Layer 4 of a small transformer language model trained on English Wikipedia (12 layers, counted from 0, width 128).
A neuron's activation on a vector x is GELU(weights . x), where the dot is the dot product.

Input weights of the MLP neurons that the questions are about. A number n stands for n times 0.0058.
n17: -20 33 17 -2 -15 -38 -7 25 33 -6 19 -25 -18 -2 2 3 8 5 8 1 -30 10 6 -20 49 13 -14 -27 -9 -5 -15 21 41 16 -31 0 12 -3 -15 13 27 12 -10 -31 -26 -1 -1 -27 7 29 -13 34 -5 10 1 1 14 10 1 13 28 19 -9 47 26 -32 8 1 -28 -1 8 -10 17 1 -31 -16 13 -30 11 -35 42 36 -4 11 -24 -28 23 10 -1 -21 -10 3 -13 -10 -12 -19 -20 -11 -18 35 -11 10 -4 -1 7 3 -2 -9 -30 1 -10 35 9 3 -35 20 -9 8 15 9 -3 9 -31 8 36 -14 6 26
n28: 8 -5 2 27 5 -4 -9 -15 -18 16 8 13 -30 16 -8 -7 27 2 31 -11 -12 -15 -9 8 9 -9 25 13 -13 -56 18 -10 5 -29 2 34 19 27 15 39 39 0 -15 20 -8 -13 -33 25 -32 31 3 28 22 -11 -8 3 -7 -1 -3 11 -27 -36 9 -31 5 -37 6 -36 2 8 -11 -21 -7 16 25 35 19 -16 18 16 -5 29 -11 28 -30 2 -40 -5 32 22 30 -21 -3 -22 -31 -6 -12 -1 12 13 -15 -43 -5 27 -17 11 15 -13 -24 -12 3 -40 -5 -5 -22 -10 11 -29 11 7 -10 12 12 0 16 21 -28 9
n91: 11 12 -28 -9 20 -10 -18 -19 21 26 -9 9 5 -11 24 7 4 -3 -42 21 -12 8 24 -6 2 -17 22 -15 40 13 2 -13 -2 9 7 22 10 32 -5 -5 23 -10 11 -35 5 19 11 13 8 -7 -6 -31 -24 34 8 5 40 37 18 11 -32 7 -11 -17 -68 -3 2 -11 11 24 -1 -14 -19 -22 6 39 -3 2 -15 -48 -50 -16 12 -49 -14 -13 16 -15 5 7 4 19 37 1 7 -4 8 -5 12 -22 13 -16 22 -3 17 -12 -15 -8 33 -17 1 -10 -13 -21 -24 11 5 21 -16 -56 32 1 27 -19 15 22 -23 -29
n93: 35 24 -8 31 5 4 3 -4 -24 9 -1 -12 -18 20 16 -19 20 37 -20 -33 -11 20 15 -13 18 -21 26 -24 0 -25 1 -13 -17 12 13 -14 4 -35 -22 39 -4 9 -20 14 4 -15 2 -43 26 17 42 12 11 -10 2 -14 1 -15 35 1 16 -38 -6 -11 1 -3 5 -27 -45 -41 -24 22 -7 6 27 18 -1 -16 -38 -22 3 10 -9 15 9 -29 16 17 -30 -17 -16 9 11 19 30 1 20 16 21 17 26 -5 -1 29 -53 -13 -53 22 16 11 -4 -19 -5 11 8 -27 -23 23 0 16 6 22 27 6 24 2 -17 -39
n96: 17 4 15 32 -3 4 -18 10 0 -16 17 -20 6 -3 -1 -6 23 38 9 -9 18 24 -53 31 9 -31 -19 -5 -21 27 -6 1 23 25 12 36 -32 10 -7 26 -18 -14 18 28 -23 29 -17 -2 7 19 3 -36 21 -31 -32 18 48 19 -40 3 8 37 3 32 30 16 -7 32 14 37 14 -22 17 -6 -16 17 -10 -27 -39 -44 -28 44 30 -26 -49 18 25 -25 -40 24 -26 10 -36 -30 -19 -20 9 -4 5 -3 1 0 -6 32 2 9 -14 1 16 -7 -41 -21 -23 3 13 -19 -39 -18 -10 -55 -12 1 17 19 -3 7 9 7
n99: 17 -4 -6 34 1 -21 29 -54 15 36 10 2 -6 -8 26 10 19 1 7 -35 -21 -1 23 -6 28 15 11 -8 23 6 -9 -34 11 -22 -21 -13 -14 21 -2 -10 -1 -18 6 63 -14 32 -7 8 -4 19 0 15 20 -10 39 -46 17 -17 -10 -10 19 -37 17 6 -1 -35 36 30 -37 16 14 -24 9 15 15 9 -30 37 -13 -49 17 18 46 -32 11 35 9 34 -54 58 35 -6 -1 24 -44 -37 9 10 -48 30 32 -17 13 0 25 4 -3 -25 8 -27 -31 -58 -1 29 -29 -15 0 -19 -18 -24 1 21 -2 -2 -20 -1 8 -32
n111: -48 -38 -8 -10 44 22 -33 -8 9 6 19 23 16 6 8 25 7 11 -25 -59 34 -22 -13 -8 -12 -25 1 17 -17 15 47 9 10 -1 -6 -1 21 -16 -6 18 9 -49 -4 11 -40 -4 16 -3 -7 -12 36 10 -18 11 -10 -38 -7 -1 -1 -9 11 -5 -11 1 8 12 52 6 9 15 19 -3 -8 -11 -5 -11 11 -5 0 -2 -13 -11 7 29 4 -7 39 2 -4 -14 55 -14 1 -24 -44 -32 -11 -23 -13 -16 -5 17 6 4 -19 9 -17 17 -14 22 3 7 -5 -13 -16 13 -21 -3 -25 33 28 11 12 -11 3 2 -10 27
n114: 3 7 17 -12 15 1 -1 -9 -27 -15 5 37 21 -29 -15 7 -18 -41 -2 9 -2 4 -11 47 -14 -39 -35 10 1 -29 19 2 11 -15 14 -15 -11 -28 34 -12 13 -16 18 2 1 -46 -1 15 28 -34 -2 -13 12 -11 -3 -10 -2 15 18 28 -19 8 -11 52 45 -19 -8 6 20 24 18 -28 -17 -12 -30 23 46 -8 43 -18 -20 12 -26 -5 -7 18 10 -1 -39 -17 12 10 -12 -32 6 0 -38 -12 15 -17 -24 36 16 -12 5 16 14 25 -11 -8 20 -4 -17 48 -8 10 20 18 -46 -23 25 -28 39 28 1 17 -18 -3
n115: -14 9 -40 4 4 -10 10 34 13 1 19 -5 17 1 -5 8 -26 -1 14 -4 7 -8 -11 3 32 9 -8 35 38 -2 -23 7 -32 -14 -27 -16 36 -17 13 -7 15 -11 1 12 22 15 26 76 -9 1 1 -17 -10 -25 1 -27 -35 -9 0 31 -28 6 -11 8 44 5 -1 5 -30 -14 15 34 9 31 -26 -26 -26 -30 6 46 -40 21 25 -21 6 23 -12 -44 -24 43 -9 -5 3 12 -41 -24 7 -4 32 52 41 -32 24 -20 7 -24 -59 -37 11 23 11 -26 1 13 -21 -10 38 -46 -41 -3 44 -8 31 36 -28 16 -24 -11
n123: 12 -7 -16 -7 -7 15 -8 -53 -6 39 -4 4 15 -13 -35 -37 50 -19 30 28 0 6 1 3 20 -4 31 16 -22 26 -7 -4 23 14 -36 -15 70 4 49 -6 -24 -13 44 -9 23 -2 -19 -37 3 -5 3 -22 -19 12 3 18 20 16 10 -3 22 -22 -2 -40 5 8 -15 -2 -17 28 44 -1 28 14 22 -4 -14 -32 -35 -8 -27 -9 19 10 10 -15 -51 -3 -5 22 2 -30 6 -22 -21 0 20 8 7 -11 -8 24 -31 30 -20 2 -5 -16 -8 -51 -6 -5 -10 2 25 -29 28 -16 -26 29 9 -27 -2 -29 1 -17 38 13
n142: 40 11 11 -35 22 -16 20 7 -11 36 -19 -20 -13 -12 -45 1 -7 -13 -11 -12 -61 -5 -41 -11 2 -12 -11 -11 16 -40 -8 -3 -19 20 16 9 20 8 15 51 -17 6 5 19 1 7 -19 16 1 -4 -51 -1 -15 3 74 21 10 17 -18 -20 4 -5 8 -10 0 -20 -31 -9 -17 20 8 -4 51 15 33 16 8 3 8 -14 -36 12 3 -5 2 -16 27 -8 -5 -27 -31 7 25 -22 -7 -2 21 6 14 48 22 25 25 41 -22 38 17 17 1 6 -36 -9 9 -23 5 -32 44 -30 -48 -21 28 -46 -10 8 -1 -24 -25 19
n156: -12 -36 -2 14 70 19 -1 -20 -10 -16 -18 -60 11 -5 18 -24 4 -12 2 12 14 -38 18 -34 21 53 -23 -32 35 22 -11 -28 23 24 22 38 -27 34 8 -15 -16 -35 -11 28 -18 -4 24 -21 3 16 20 14 9 3 -14 16 5 -30 -12 -16 6 20 11 21 42 -36 -1 2 -28 -1 7 -38 12 14 34 0 14 0 47 -10 -37 -37 1 -33 -14 -13 -38 3 -29 1 -55 1 33 15 13 13 10 -5 -8 -3 5 43 18 -7 -1 26 -51 -4 -3 24 34 4 10 -22 -2 -33 2 -12 -4 3 4 0 42 12 22 61 -15 -17
n162: 0 18 0 -19 53 40 -16 -10 24 28 -6 -16 -15 -5 5 -30 18 20 5 -11 -15 27 -15 -15 14 -34 3 -9 -34 3 33 2 1 -48 16 18 22 6 29 8 13 13 0 -7 1 -3 -21 7 6 -5 -13 -9 19 19 -8 -1 12 -12 -20 18 -11 3 -17 36 -2 -13 0 7 19 -22 -34 -1 -7 44 -19 29 -17 3 -3 27 -27 -24 -5 5 -8 14 26 -5 9 -13 -15 -28 20 1 38 -35 -27 -44 -19 3 -13 -5 32 8 0 -17 7 -16 -17 13 22 4 -10 -1 -1 -19 -20 13 26 27 9 -4 16 -38 28 7 -5 5
n163: 10 15 23 -26 2 -28 18 30 -12 -36 38 2 37 15 -1 -13 -3 28 -10 -41 -8 6 8 0 6 13 9 8 18 8 8 8 -30 17 -4 -5 26 -2 18 -41 34 -9 -13 -17 16 40 15 -19 -18 7 -50 10 -2 -3 -4 -24 -35 -9 23 1 23 25 15 6 14 29 -19 -11 1 -44 -28 -6 1 -11 -3 -9 21 1 14 3 10 -3 2 1 -20 8 -15 -10 19 33 -18 -32 22 18 0 -3 15 -20 -1 34 16 4 -5 2 -10 4 1 -25 -45 17 -10 -8 -18 20 -15 -62 -15 1 5 -44 -41 -10 24 15 57 0 25 -8
n164: 19 -17 8 -56 -32 -33 1 39 9 24 2 18 25 22 64 2 8 44 13 1 -25 34 -8 -3 8 23 -25 15 -25 21 3 -11 -33 11 -8 53 7 -5 2 9 5 13 -52 23 19 -1 -23 -25 -26 -25 4 -20 -29 10 -3 -8 14 -5 -31 -3 -22 -24 -36 24 40 30 4 -42 -22 -28 4 -7 -7 30 9 -18 -3 8 38 -13 1 52 -5 -4 24 -23 31 1 -16 -10 7 13 41 8 15 1 -11 -20 -10 49 -45 2 23 20 -28 -21 -4 -24 -14 23 10 4 -8 -22 -37 10 12 36 -7 -3 8 41 21 -6 -14 -21 -58 -9
n176: -37 20 -28 -27 -8 58 32 6 21 16 7 -28 14 11 32 19 12 65 21 20 -2 -6 34 11 -17 -23 -11 -6 -42 -6 7 -19 -14 -30 1 -5 34 21 -1 0 17 14 -17 -21 -26 -26 17 -1 4 32 -28 9 -29 34 -11 -31 -36 14 -38 -27 -9 8 -5 -15 30 -13 -34 -22 41 -27 -4 -29 -12 -43 -66 20 -23 -10 -8 -13 9 7 -4 57 2 1 -7 28 10 -29 37 2 -8 -21 53 -13 -22 16 16 31 -1 48 26 -11 -30 16 -22 -27 20 -36 -33 22 -56 13 -3 2 23 -8 1 -24 -17 13 23 -43 -3 -35 31 54
n179: -25 -32 3 -13 1 -33 -22 18 -28 -12 18 20 -5 -17 -28 4 1 37 23 2 34 -9 -33 34 13 -54 11 24 -20 67 -8 5 6 32 -19 -18 22 -2 19 25 3 -27 -29 -28 -2 11 9 23 47 2 -4 -31 -8 -56 -14 17 4 -17 1 3 8 13 15 -8 37 -21 -16 7 -41 -12 -22 1 12 -12 28 -6 3 -13 -19 -18 6 -21 38 -33 0 -7 -39 3 12 7 19 30 8 -37 -5 -46 1 33 -13 16 -7 24 43 42 -1 24 -40 -44 20 -4 15 -14 32 -12 -12 -16 -25 -15 -15 -8 -22 11 -9 25 38 11 -3 -1
n222: 6 -19 -2 -1 -1 4 22 -25 3 9 12 -10 -11 -11 -10 -17 5 -12 -38 -9 -25 -1 6 -11 -19 10 5 41 -12 17 -44 1 42 20 1 -20 21 4 34 13 -29 1 9 18 -2 8 15 29 -19 -4 -6 20 3 9 13 27 -8 -10 3 -1 -45 11 30 -8 27 -1 10 11 -43 13 21 -9 24 29 -18 25 -32 -22 -23 46 -35 -48 29 2 -14 9 -11 3 -22 -4 -15 7 -2 -11 -20 21 -14 94 45 24 -15 -6 17 -10 19 8 -39 -49 -17 -26 -26 5 17 -16 10 -20 9 -4 -1 14 -7 -28 -48 33 1 3 22 2
n231: -2 -38 20 17 -36 -6 -12 -4 -65 -20 22 9 -8 39 1 -19 10 -5 -39 -27 -6 -1 -38 -1 -8 16 5 26 -8 21 -1 31 43 14 -18 -18 -9 17 28 24 -41 22 -11 -43 -9 -12 -16 35 -9 -18 -7 -43 33 -29 -5 -7 30 12 0 -13 -41 -17 17 11 -26 -1 -11 -3 6 -24 19 -14 -50 36 20 24 23 23 13 -10 1 4 -1 37 -33 -7 -13 3 4 -14 -11 11 14 -24 24 6 -16 -7 6 -8 -11 -4 27 -4 1 -18 1 11 -10 17 -16 9 22 7 -7 -9 -30 23 12 -16 35 11 -25 16 31 12 6 7
n243: -49 -18 1 12 -18 18 6 -15 -27 -32 9 52 3 -9 39 -39 -13 27 -19 -11 -14 -17 9 6 8 -13 7 -5 2 0 22 23 -1 -28 32 -61 34 23 -24 -25 22 -26 40 0 6 -14 -7 -32 -2 33 -18 3 1 -3 14 10 22 7 16 35 12 -43 41 -14 16 -23 32 -33 1 20 23 -10 -43 1 -2 16 -10 27 -16 -9 61 48 6 -4 8 -33 10 -1 4 -7 11 8 -16 25 -29 -39 -22 -33 -26 5 -14 6 26 -18 -9 10 13 12 30 7 -26 -7 -24 -22 59 -27 77 -5 -11 -11 5 -11 -10 -9 -18 -38 22 -9
n246: 1 -32 20 42 -5 92 32 -37 -13 3 -1 -39 -15 52 -1 -33 -20 21 -24 -21 21 3 -20 -8 64 6 11 34 12 0 6 -35 23 6 13 -1 5 -4 23 37 -9 -55 3 -13 -37 -11 -13 -26 -32 -12 8 7 30 2 -15 3 4 -18 -45 18 1 5 15 -12 16 4 -22 -12 -7 25 27 -33 33 23 -5 9 -6 0 -8 27 48 -9 11 21 -16 -1 -10 -3 14 8 -6 20 -35 -23 10 44 -34 16 17 6 -37 34 14 38 5 -19 2 -15 -1 -1 12 10 -40 3 22 -24 -15 -23 -27 11 -15 -11 9 -4 19 -2 -14 -16
n252: 32 21 -13 26 26 0 5 -2 -14 17 14 30 1 11 -22 -22 13 -20 29 16 -25 -26 6 26 -8 -27 -37 45 -7 2 33 13 -14 -9 -2 -43 16 26 40 -46 19 -37 -66 28 -16 7 -16 32 -18 6 -8 9 -9 26 -26 10 2 13 -32 3 -35 14 -29 6 -21 12 -9 -36 7 7 54 20 -46 -27 19 -3 -14 4 5 -42 -9 21 58 -27 32 1 56 -13 1 6 -24 -10 54 -6 -5 -19 -23 -14 -33 -34 0 0 48 -4 10 -31 -42 6 21 30 -10 -44 -13 41 12 -20 18 -26 45 -29 18 -18 -3 35 -24 14 3 -5
n288: 36 -4 4 10 -2 2 -8 12 5 17 -5 3 -3 -4 -27 7 32 -3 -2 9 -11 6 21 13 5 -18 7 -10 5 -6 2 -9 -2 -8 15 20 -9 -22 16 0 3 -12 10 3 3 -6 -2 -3 -10 -9 -9 16 -16 -23 10 -44 21 -5 13 12 -2 -8 0 -8 16 -27 18 -32 23 -15 -11 5 -18 -6 10 -11 32 -12 -19 -2 13 -9 -21 -4 -33 -38 7 16 -28 4 -15 -25 9 4 11 18 -1 -8 14 37 -8 -14 19 14 -22 -17 -17 22 33 -13 -14 6 8 32 -4 27 22 39 -46 -16 -10 1 4 3 12 8 -8 -24
n296: -22 -6 -41 -39 12 46 -24 46 19 5 5 1 20 19 -27 15 15 -16 40 0 11 14 -8 31 -9 20 17 51 -14 9 6 -35 -3 -36 39 13 -26 4 -5 5 7 -15 -38 -17 2 -19 -17 -5 24 -7 -1 27 -13 9 4 4 25 -12 11 3 -20 27 -24 -17 -24 -5 -10 18 31 19 -10 11 -39 6 -1 -20 -28 -23 8 7 9 19 1 26 -5 -3 7 14 9 -46 -53 -6 -12 -13 -13 13 -43 -9 30 -14 1 34 -2 26 27 3 -15 -1 2 42 -3 9 3 19 -22 -53 19 -15 3 27 5 -17 24 -29 -7 -2 -22 -39
n297: 0 -25 -11 4 -25 25 -9 -1 32 5 -15 -13 9 -10 12 -41 -38 16 16 16 -11 -26 -17 -23 17 -2 18 -16 -20 -26 -5 -6 17 -9 9 12 18 21 -26 -44 -26 -19 -6 -3 17 44 -18 30 -17 39 34 -25 10 -1 1 0 -19 38 -45 43 41 17 -23 -19 1 -24 10 -50 -25 -17 44 16 -27 -7 -8 -19 45 -21 8 51 9 30 -20 8 -6 4 42 -4 21 -5 -12 -34 17 -6 72 -38 -35 -6 -43 -3 -16 7 0 7 -20 -7 -2 16 31 15 -22 32 -26 36 15 -29 9 70 -14 -30 -8 21 26 -11 4 -52 41 22
n332: -2 8 -22 -30 -6 30 -26 -4 -2 -11 -3 38 -2 -6 16 -10 -6 -25 23 -1 -12 -1 1 0 38 -41 -2 -44 39 -23 -40 -10 9 -22 -1 -2 37 -8 -11 -6 15 22 -10 -13 33 35 -32 7 -6 16 4 -9 -22 5 -11 -7 21 -57 -1 -45 23 7 -28 -10 -9 2 -18 12 13 28 23 7 4 31 -16 -6 -13 11 8 -5 -25 7 -31 -26 46 -19 5 15 -6 -20 -9 12 -9 -38 46 38 -22 -22 24 -8 -1 11 49 6 7 -12 -33 11 -14 41 18 11 33 -3 -1 27 13 30 -23 14 -3 4 39 -28 0 21 4 -8
n333: 31 5 -17 -1 -24 8 31 25 16 47 -8 -42 -11 -11 -10 11 10 -3 10 -23 -15 8 -22 -17 -15 13 23 -22 8 30 -12 11 0 20 -34 10 8 12 -20 -13 17 -20 -1 -25 -23 16 26 -16 12 5 -32 22 17 18 4 -13 -4 -22 14 -11 28 8 54 -9 2 -14 15 6 12 -23 -25 3 15 -1 3 -5 -6 6 12 -25 -6 34 22 -14 33 -47 -10 9 5 16 -5 -28 19 -9 -4 -27 18 21 -9 16 -6 -21 8 23 -2 4 -5 7 -35 -11 -25 52 -37 12 -38 -11 -2 6 0 13 -42 -54 -10 4 8 -7 9 -5
n369: 23 -17 -29 7 25 -8 -5 6 19 -6 3 -23 17 8 4 11 -16 -9 10 -1 2 2 11 -16 21 5 -15 -6 11 -14 4 5 5 -24 -9 -14 3 0 -1 -12 -35 1 -10 1 -38 -6 -12 8 32 8 -1 -5 -6 1 -1 -11 5 -11 -9 -2 4 9 32 -5 9 5 -51 -30 15 -1 51 -22 -51 21 15 -44 8 21 11 0 -28 10 -2 -2 -10 4 10 -19 12 38 48 48 -3 -15 4 -20 -9 -11 34 23 59 -2 3 13 -10 6 1 22 -30 26 -70 5 -14 -8 11 -10 -5 -49 24 8 -38 -25 -11 25 11 7 5 2

Each question shows a token from some text and the vector x that enters the MLP there. A number n stands for n times 0.05.

"qu": 8 13 9 4 26 4 9 -8 -2 -14 11 11 11 24 15 -19 -13 -18 -17 55 20 -43 28 -24 11 -6 -22 8 -12 17 18 -3 -14 11 -25 2 -8 -16 -5 -31 9 35 -7 -19 16 15 42 6 -12 -29 34 0 -4 3 -10 33 -5 29 10 -24 -23 -14 -14 7 5 26 -23 0 -2 -15 -41 -16 14 -14 30 -6 4 -24 -39 -17 -28 6 -33 -8 -35 21 -15 -59 40 -27 -2 4 21 33 43 9 -7 8 -4 3 0 -36 -16 -20 44 25 27 21 22 -16 -15 -20 -1 -11 -6 12 39 -20 -1 3 -28 34 5 26 -36 4 29 0
Which neuron fires most, and how strongly? n91, at about 2

", ": 39 20 11 17 21 -22 -4 -10 2 -6 -4 -13 9 14 -15 -18 -11 -1 -8 10 14 -12 24 -26 16 -8 -2 -10 3 21 3 -12 -8 -46 -32 -28 -27 -28 -8 -36 -11 17 -9 20 -11 18 20 18 -11 -41 -4 15 -8 -28 21 24 -1 5 4 -28 16 20 -1 3 -41 5 47 -10 47 11 -56 -13 -11 6 -23 0 -6 -8 19 39 38 15 7 5 25 -12 -8 -19 20 -4 45 2 -54 -12 6 27 -2 17 6 -2 -4 -34 -36 -9 0 15 24 10 33 2 0 12 19 -22 -12 33 13 -46 23 4 -34 6 -15 16 38 -14 1 -10
Which neuron lights up most? n369

"ze": 15 -16 11 -11 16 -2 -31 28 -11 19 20 -20 -40 18 5 -11 -1 -3 -3 -20 19 -2 39 -38 0 23 -24 14 -9 -2 2 -16 -3 12 -1 -36 -3 -13 2 -23 13 50 27 7 15 -7 19 4 -4 -42 19 -5 -27 13 6 24 -16 22 7 -21 0 -7 -9 10 -30 -9 -1 -2 25 -30 -13 -37 15 14 -5 -35 15 -37 5 8 -6 6 21 -2 16 25 -26 -42 13 -2 -9 -3 -72 41 -12 41 -33 39 -1 -35 -11 -11 -9 -5 18 3 19 64 21 33 14 -25 49 -39 5 3 11 -10 -13 19 -24 30 20 -18 -2 8 12 -7
Which three neurons fire most, strongest first? n296, n156, n332

"for ": 59 20 -28 22 -14 -8 21 10 -16 8 22 -15 -5 -3 -16 -31 1 -28 -16 -3 -8 -29 25 -55 17 12 -10 1 -10 18 -10 -6 -12 -21 1 -44 1 -17 6 -18 -32 29 35 -7 -11 3 29 32 -11 -31 8 11 -38 -19 5 49 17 12 10 -15 -5 -22 -9 -2 -13 6 14 2 51 10 -23 7 16 18 -5 -12 -2 -43 -7 28 15 28 10 4 10 -15 -19 -39 40 21 22 10 -34 -20 19 -14 7 4 13 9 -26 -9 -13 -15 -9 0 19 39 46 -18 7 9 12 -14 -23 42 -7 -30 -15 -8 -25 -4 -15 2 7 29 12 17
The two highest activations, in order: n123, n369

"taken ": 30 18 9 -9 2 -25 14 -11 -16 28 29 -19 -2 13 -26 0 1 -20 -27 -12 28 -43 1 -9 5 -15 2 9 -3 39 19 12 -8 -23 -27 -25 2 -15 -13 -19 -16 29 4 7 -3 -2 51 20 -33 -45 2 1 -14 7 -21 14 18 -4 23 -19 19 -25 -17 36 -8 -5 -2 -6 42 -12 -53 22 12 15 -6 -1 -23 -40 17 22 8 25 2 -34 7 -17 8 -39 21 8 16 9 -36 20 30 -2 18 -8 -9 -10 -17 -14 -34 -1 -34 -8 43 15 41 33 18 12 52 -33 0 24 -15 3 0 -6 8 -20 -35 -2 36 3 9 -1
Which neuron lights up most? n231

"part ": 17 16 18 -29 -23 -23 11 -25 -23 31 31 20 -2 1 10 -27 11 -1 -7 -1 6 -33 20 -17 5 -7 -7 -26 7 38 27 16 8 -6 -42 -47 -31 -12 19 -28 -23 22 -7 16 -7 -5 33 29 -38 -51 -11 34 6 -20 -6 38 14 -1 -16 -32 5 -2 -12 10 -7 -5 10 -18 38 -20 -36 1 20 -16 1 -20 -27 -27 -1 19 23 29 -16 -16 3 -25 25 -37 26 0 13 -22 -29 26 27 7 16 19 -27 6 -1 -3 -33 0 20 9 58 10 36 -4 -5 21 43 -22 0 34 -16 -7 10 -3 -17 -15 -10 -12 28 13 5 3
Which three neurons fire most, strongest first? n17, n333, n231

"n": 5 21 -7 -36 13 26 -8 12 -2 6 8 -33 -2 41 -5 -6 -19 -26 -24 23 15 -47 18 30 30 -5 19 -11 -4 14 39 -20 -15 18 -27 -5 -25 -13 21 -15 28 -5 12 21 12 15 35 -6 2 1 12 -8 -41 29 22 32 -56 -22 2 -48 33 15 0 1 -59 5 23 15 -2 15 -33 -12 -20 -14 -7 -42 1 -49 -2 -7 8 3 17 9 23 6 15 -55 -16 -13 -3 -8 -26 21 29 18 -8 -2 -3 -10 4 -10 1 -5 1 33 13 20 31 8 5 -38 19 -11 -10 8 -4 0 -19 -4 -16 22 -18 10 0 14 26 -12
The two highest activations, in order: n296, n91

"==": 30 0 -6 38 -1 -11 10 13 -14 -9 21 -28 12 24 -8 -37 -9 28 15 4 31 -24 40 -41 5 0 -11 1 -7 11 25 7 -5 -16 -6 -10 -39 -33 16 -18 -22 36 10 10 14 0 36 -6 -28 -34 50 5 -5 11 8 2 11 5 -24 -44 10 15 34 -24 -42 18 26 -10 19 -8 -7 39 -26 -2 -39 -36 -7 -25 -12 36 32 -1 -9 -16 36 -11 -25 1 49 2 -20 3 6 15 -12 1 -25 -2 -2 -7 -6 -38 -18 11 -11 9 -18 52 13 -11 18 -2 -13 -10 2 -7 20 -14 16 11 -15 9 -27 14 -25 2 4 21
The two highest activations, in order: n297, n252

"Records": 18 18 31 1 5 -17 3 -8 5 11 6 -5 -12 17 12 14 14 -17 -11 24 29 1 55 13 3 4 -10 -10 -6 -10 -24 -1 -19 -9 -29 -9 -50 -1 -15 -24 22 39 7 12 -5 -25 38 31 -36 -34 4 2 3 14 -5 22 -10 19 3 -21 -24 12 24 2 -54 9 17 12 22 -11 -34 -30 37 5 10 -35 15 -42 16 20 -6 10 -9 -21 9 -1 -23 -32 10 16 5 17 -35 73 10 10 2 0 1 -20 -33 -47 -48 14 2 1 23 36 22 -3 7 -4 31 -41 23 39 9 -3 -12 14 -32 -5 -26 -27 11 -23 1 8
Which neuron lights up most? n91

"in ": 25 11 10 17 32 2 17 -2 2 -21 14 -28 -13 3 -2 -3 -8 -11 -27 9 -10 -17 44 -21 9 -4 11 -4 2 23 2 -21 -27 -40 -20 -36 -7 -41 0 -17 -6 37 -15 23 -25 22 22 13 -33 -47 -8 32 -37 -7 -12 44 27 19 -12 -27 -15 -35 -27 16 2 -1 -3 -7 57 -8 -11 -16 17 17 -3 -16 -21 -9 19 3 18 29 20 -9 30 -9 -7 -23 6 -13 23 4 -46 -32 10 1 11 20 13 8 -6 2 -39 12 -21 1 48 27 43 -8 16 4 2 -7 -6 19 2 -18 1 0 4 -8 -11 -4 34 10 23 26
Which three neurons fire most, strongest first? n176, n369, n246

"op ": 26 7 44 24 16 -10 -6 30 18 -1 26 -10 -15 -24 4 -13 15 -11 -36 15 -7 -2 19 -59 24 -13 -36 -19 -21 32 -11 -11 -19 -21 -17 -16 -20 -14 33 -31 16 4 -14 -33 28 25 -7 26 -35 -24 -14 24 2 -6 -15 17 11 10 -3 -28 19 -28 -23 26 2 21 -2 -1 49 9 -52 4 2 14 4 -40 -8 1 18 -31 -1 -7 25 10 -16 36 -8 -8 36 -5 -6 3 -20 35 -6 11 3 -4 -29 -12 -18 -10 -54 -15 2 -7 40 30 33 29 1 -9 8 -19 -21 8 19 -10 -8 54 11 -6 1 -9 5 29 17 19
Which neuron lights up most? n162

"Sund": -6 7 36 -2 29 -8 18 -21 -4 22 10 2 -2 40 -7 2 2 -8 -26 28 30 -3 48 -7 15 1 -11 -8 8 -13 12 -3 -5 -19 -20 -17 -37 -4 0 -26 5 25 8 13 27 6 40 12 -26 -65 6 -1 8 25 17 23 11 2 15 -6 -8 -14 -5 -4 -25 2 -3 38 1 -16 -77 -11 3 2 14 -43 -6 -25 -21 -12 -11 -6 -18 -11 5 5 22 -67 44 -1 19 11 -15 22 47 2 6 -5 18 16 -27 -30 -23 -6 11 9 1 12 24 -25 -3 5 25 -20 14 0 27 13 -27 4 -29 22 -66 -4 36 -30 15 -24
The two highest activations, in order: n91, n288

"offic": 27 -3 21 7 12 9 -22 -8 -8 23 20 -4 -17 10 -8 -19 -1 11 -31 2 26 10 31 -11 -33 -4 -1 4 11 23 -11 18 -15 -16 -28 -19 -21 -5 -12 -47 -9 48 -19 16 5 -28 43 -5 -8 -27 -14 12 -5 -8 35 39 14 22 -14 -34 -16 3 10 45 -45 8 8 -9 35 3 -52 3 13 -14 21 -24 -10 -42 -5 40 -4 9 -3 -6 -6 -17 19 -52 25 -25 -18 18 -20 34 8 35 -11 2 -13 -10 -1 -31 -19 3 7 5 39 9 54 -24 16 -5 8 -45 47 29 -6 3 -25 16 -24 15 -21 4 13 -2 21 -5
Which neuron lights up most? n91

"album ": 34 29 3 15 -6 -20 23 15 -37 1 31 5 -1 -4 2 5 5 -16 -8 7 2 -8 39 -31 20 -17 -9 -7 -23 44 -33 -2 -9 -29 -24 -44 -11 -7 28 -24 -12 41 14 11 1 2 14 25 -23 -39 -10 8 14 -28 -8 31 -4 15 4 -18 -8 -8 -2 -15 -42 -9 9 30 66 -2 -50 3 1 8 -2 -33 -19 -36 31 24 -10 0 0 -27 -3 0 -20 -7 32 -18 -1 8 -16 33 42 14 26 0 -20 -33 -22 -16 -27 0 -19 14 5 37 43 -20 11 9 12 -10 -17 33 -4 -7 -4 13 5 6 -4 -1 55 -5 5 -5
Which neuron fires most, and how strongly? n231, at about 1.1

"8": 18 21 -5 17 27 4 9 5 23 3 23 -21 -26 34 11 37 -24 -3 -5 -2 1 -14 29 -1 0 -2 -11 -16 -17 32 0 -10 -22 -4 -5 -15 -78 -15 -30 -29 -20 31 6 32 18 -4 9 -12 -16 -46 -4 11 29 -17 11 35 2 -8 6 -22 19 -12 -10 -37 -40 26 26 -12 19 13 -25 -22 20 11 -23 -24 -17 -48 11 17 24 26 20 -11 28 4 -6 -6 14 -3 -6 7 -56 39 27 33 -23 0 7 5 -17 -11 -23 -13 22 25 19 25 20 15 18 -33 27 -16 5 1 -2 -31 16 17 -27 16 -56 -12 5 -1 1 -8
Which neuron fires most, and how strongly? n296, at about 1.1

"his ": 62 18 3 15 -3 -23 14 -14 4 -1 37 -11 -26 -12 -16 -35 15 -5 -21 11 22 -39 11 -33 11 -8 -12 25 -31 37 8 -14 -16 -38 -30 -42 -24 -25 20 -31 3 33 26 34 -4 -22 48 14 -5 -39 15 28 1 -21 -9 24 0 4 13 -24 12 -16 -20 7 -7 41 7 5 41 26 -13 -13 19 -26 3 9 -28 -27 24 6 13 10 4 -24 8 -17 17 -28 32 1 10 4 -26 -16 -6 -8 -15 13 5 12 -9 -2 -17 20 -16 16 29 18 30 -16 -7 -10 5 -25 1 40 6 -18 -23 15 1 -15 -11 6 21 17 -9 7
Which neuron lights up most? n123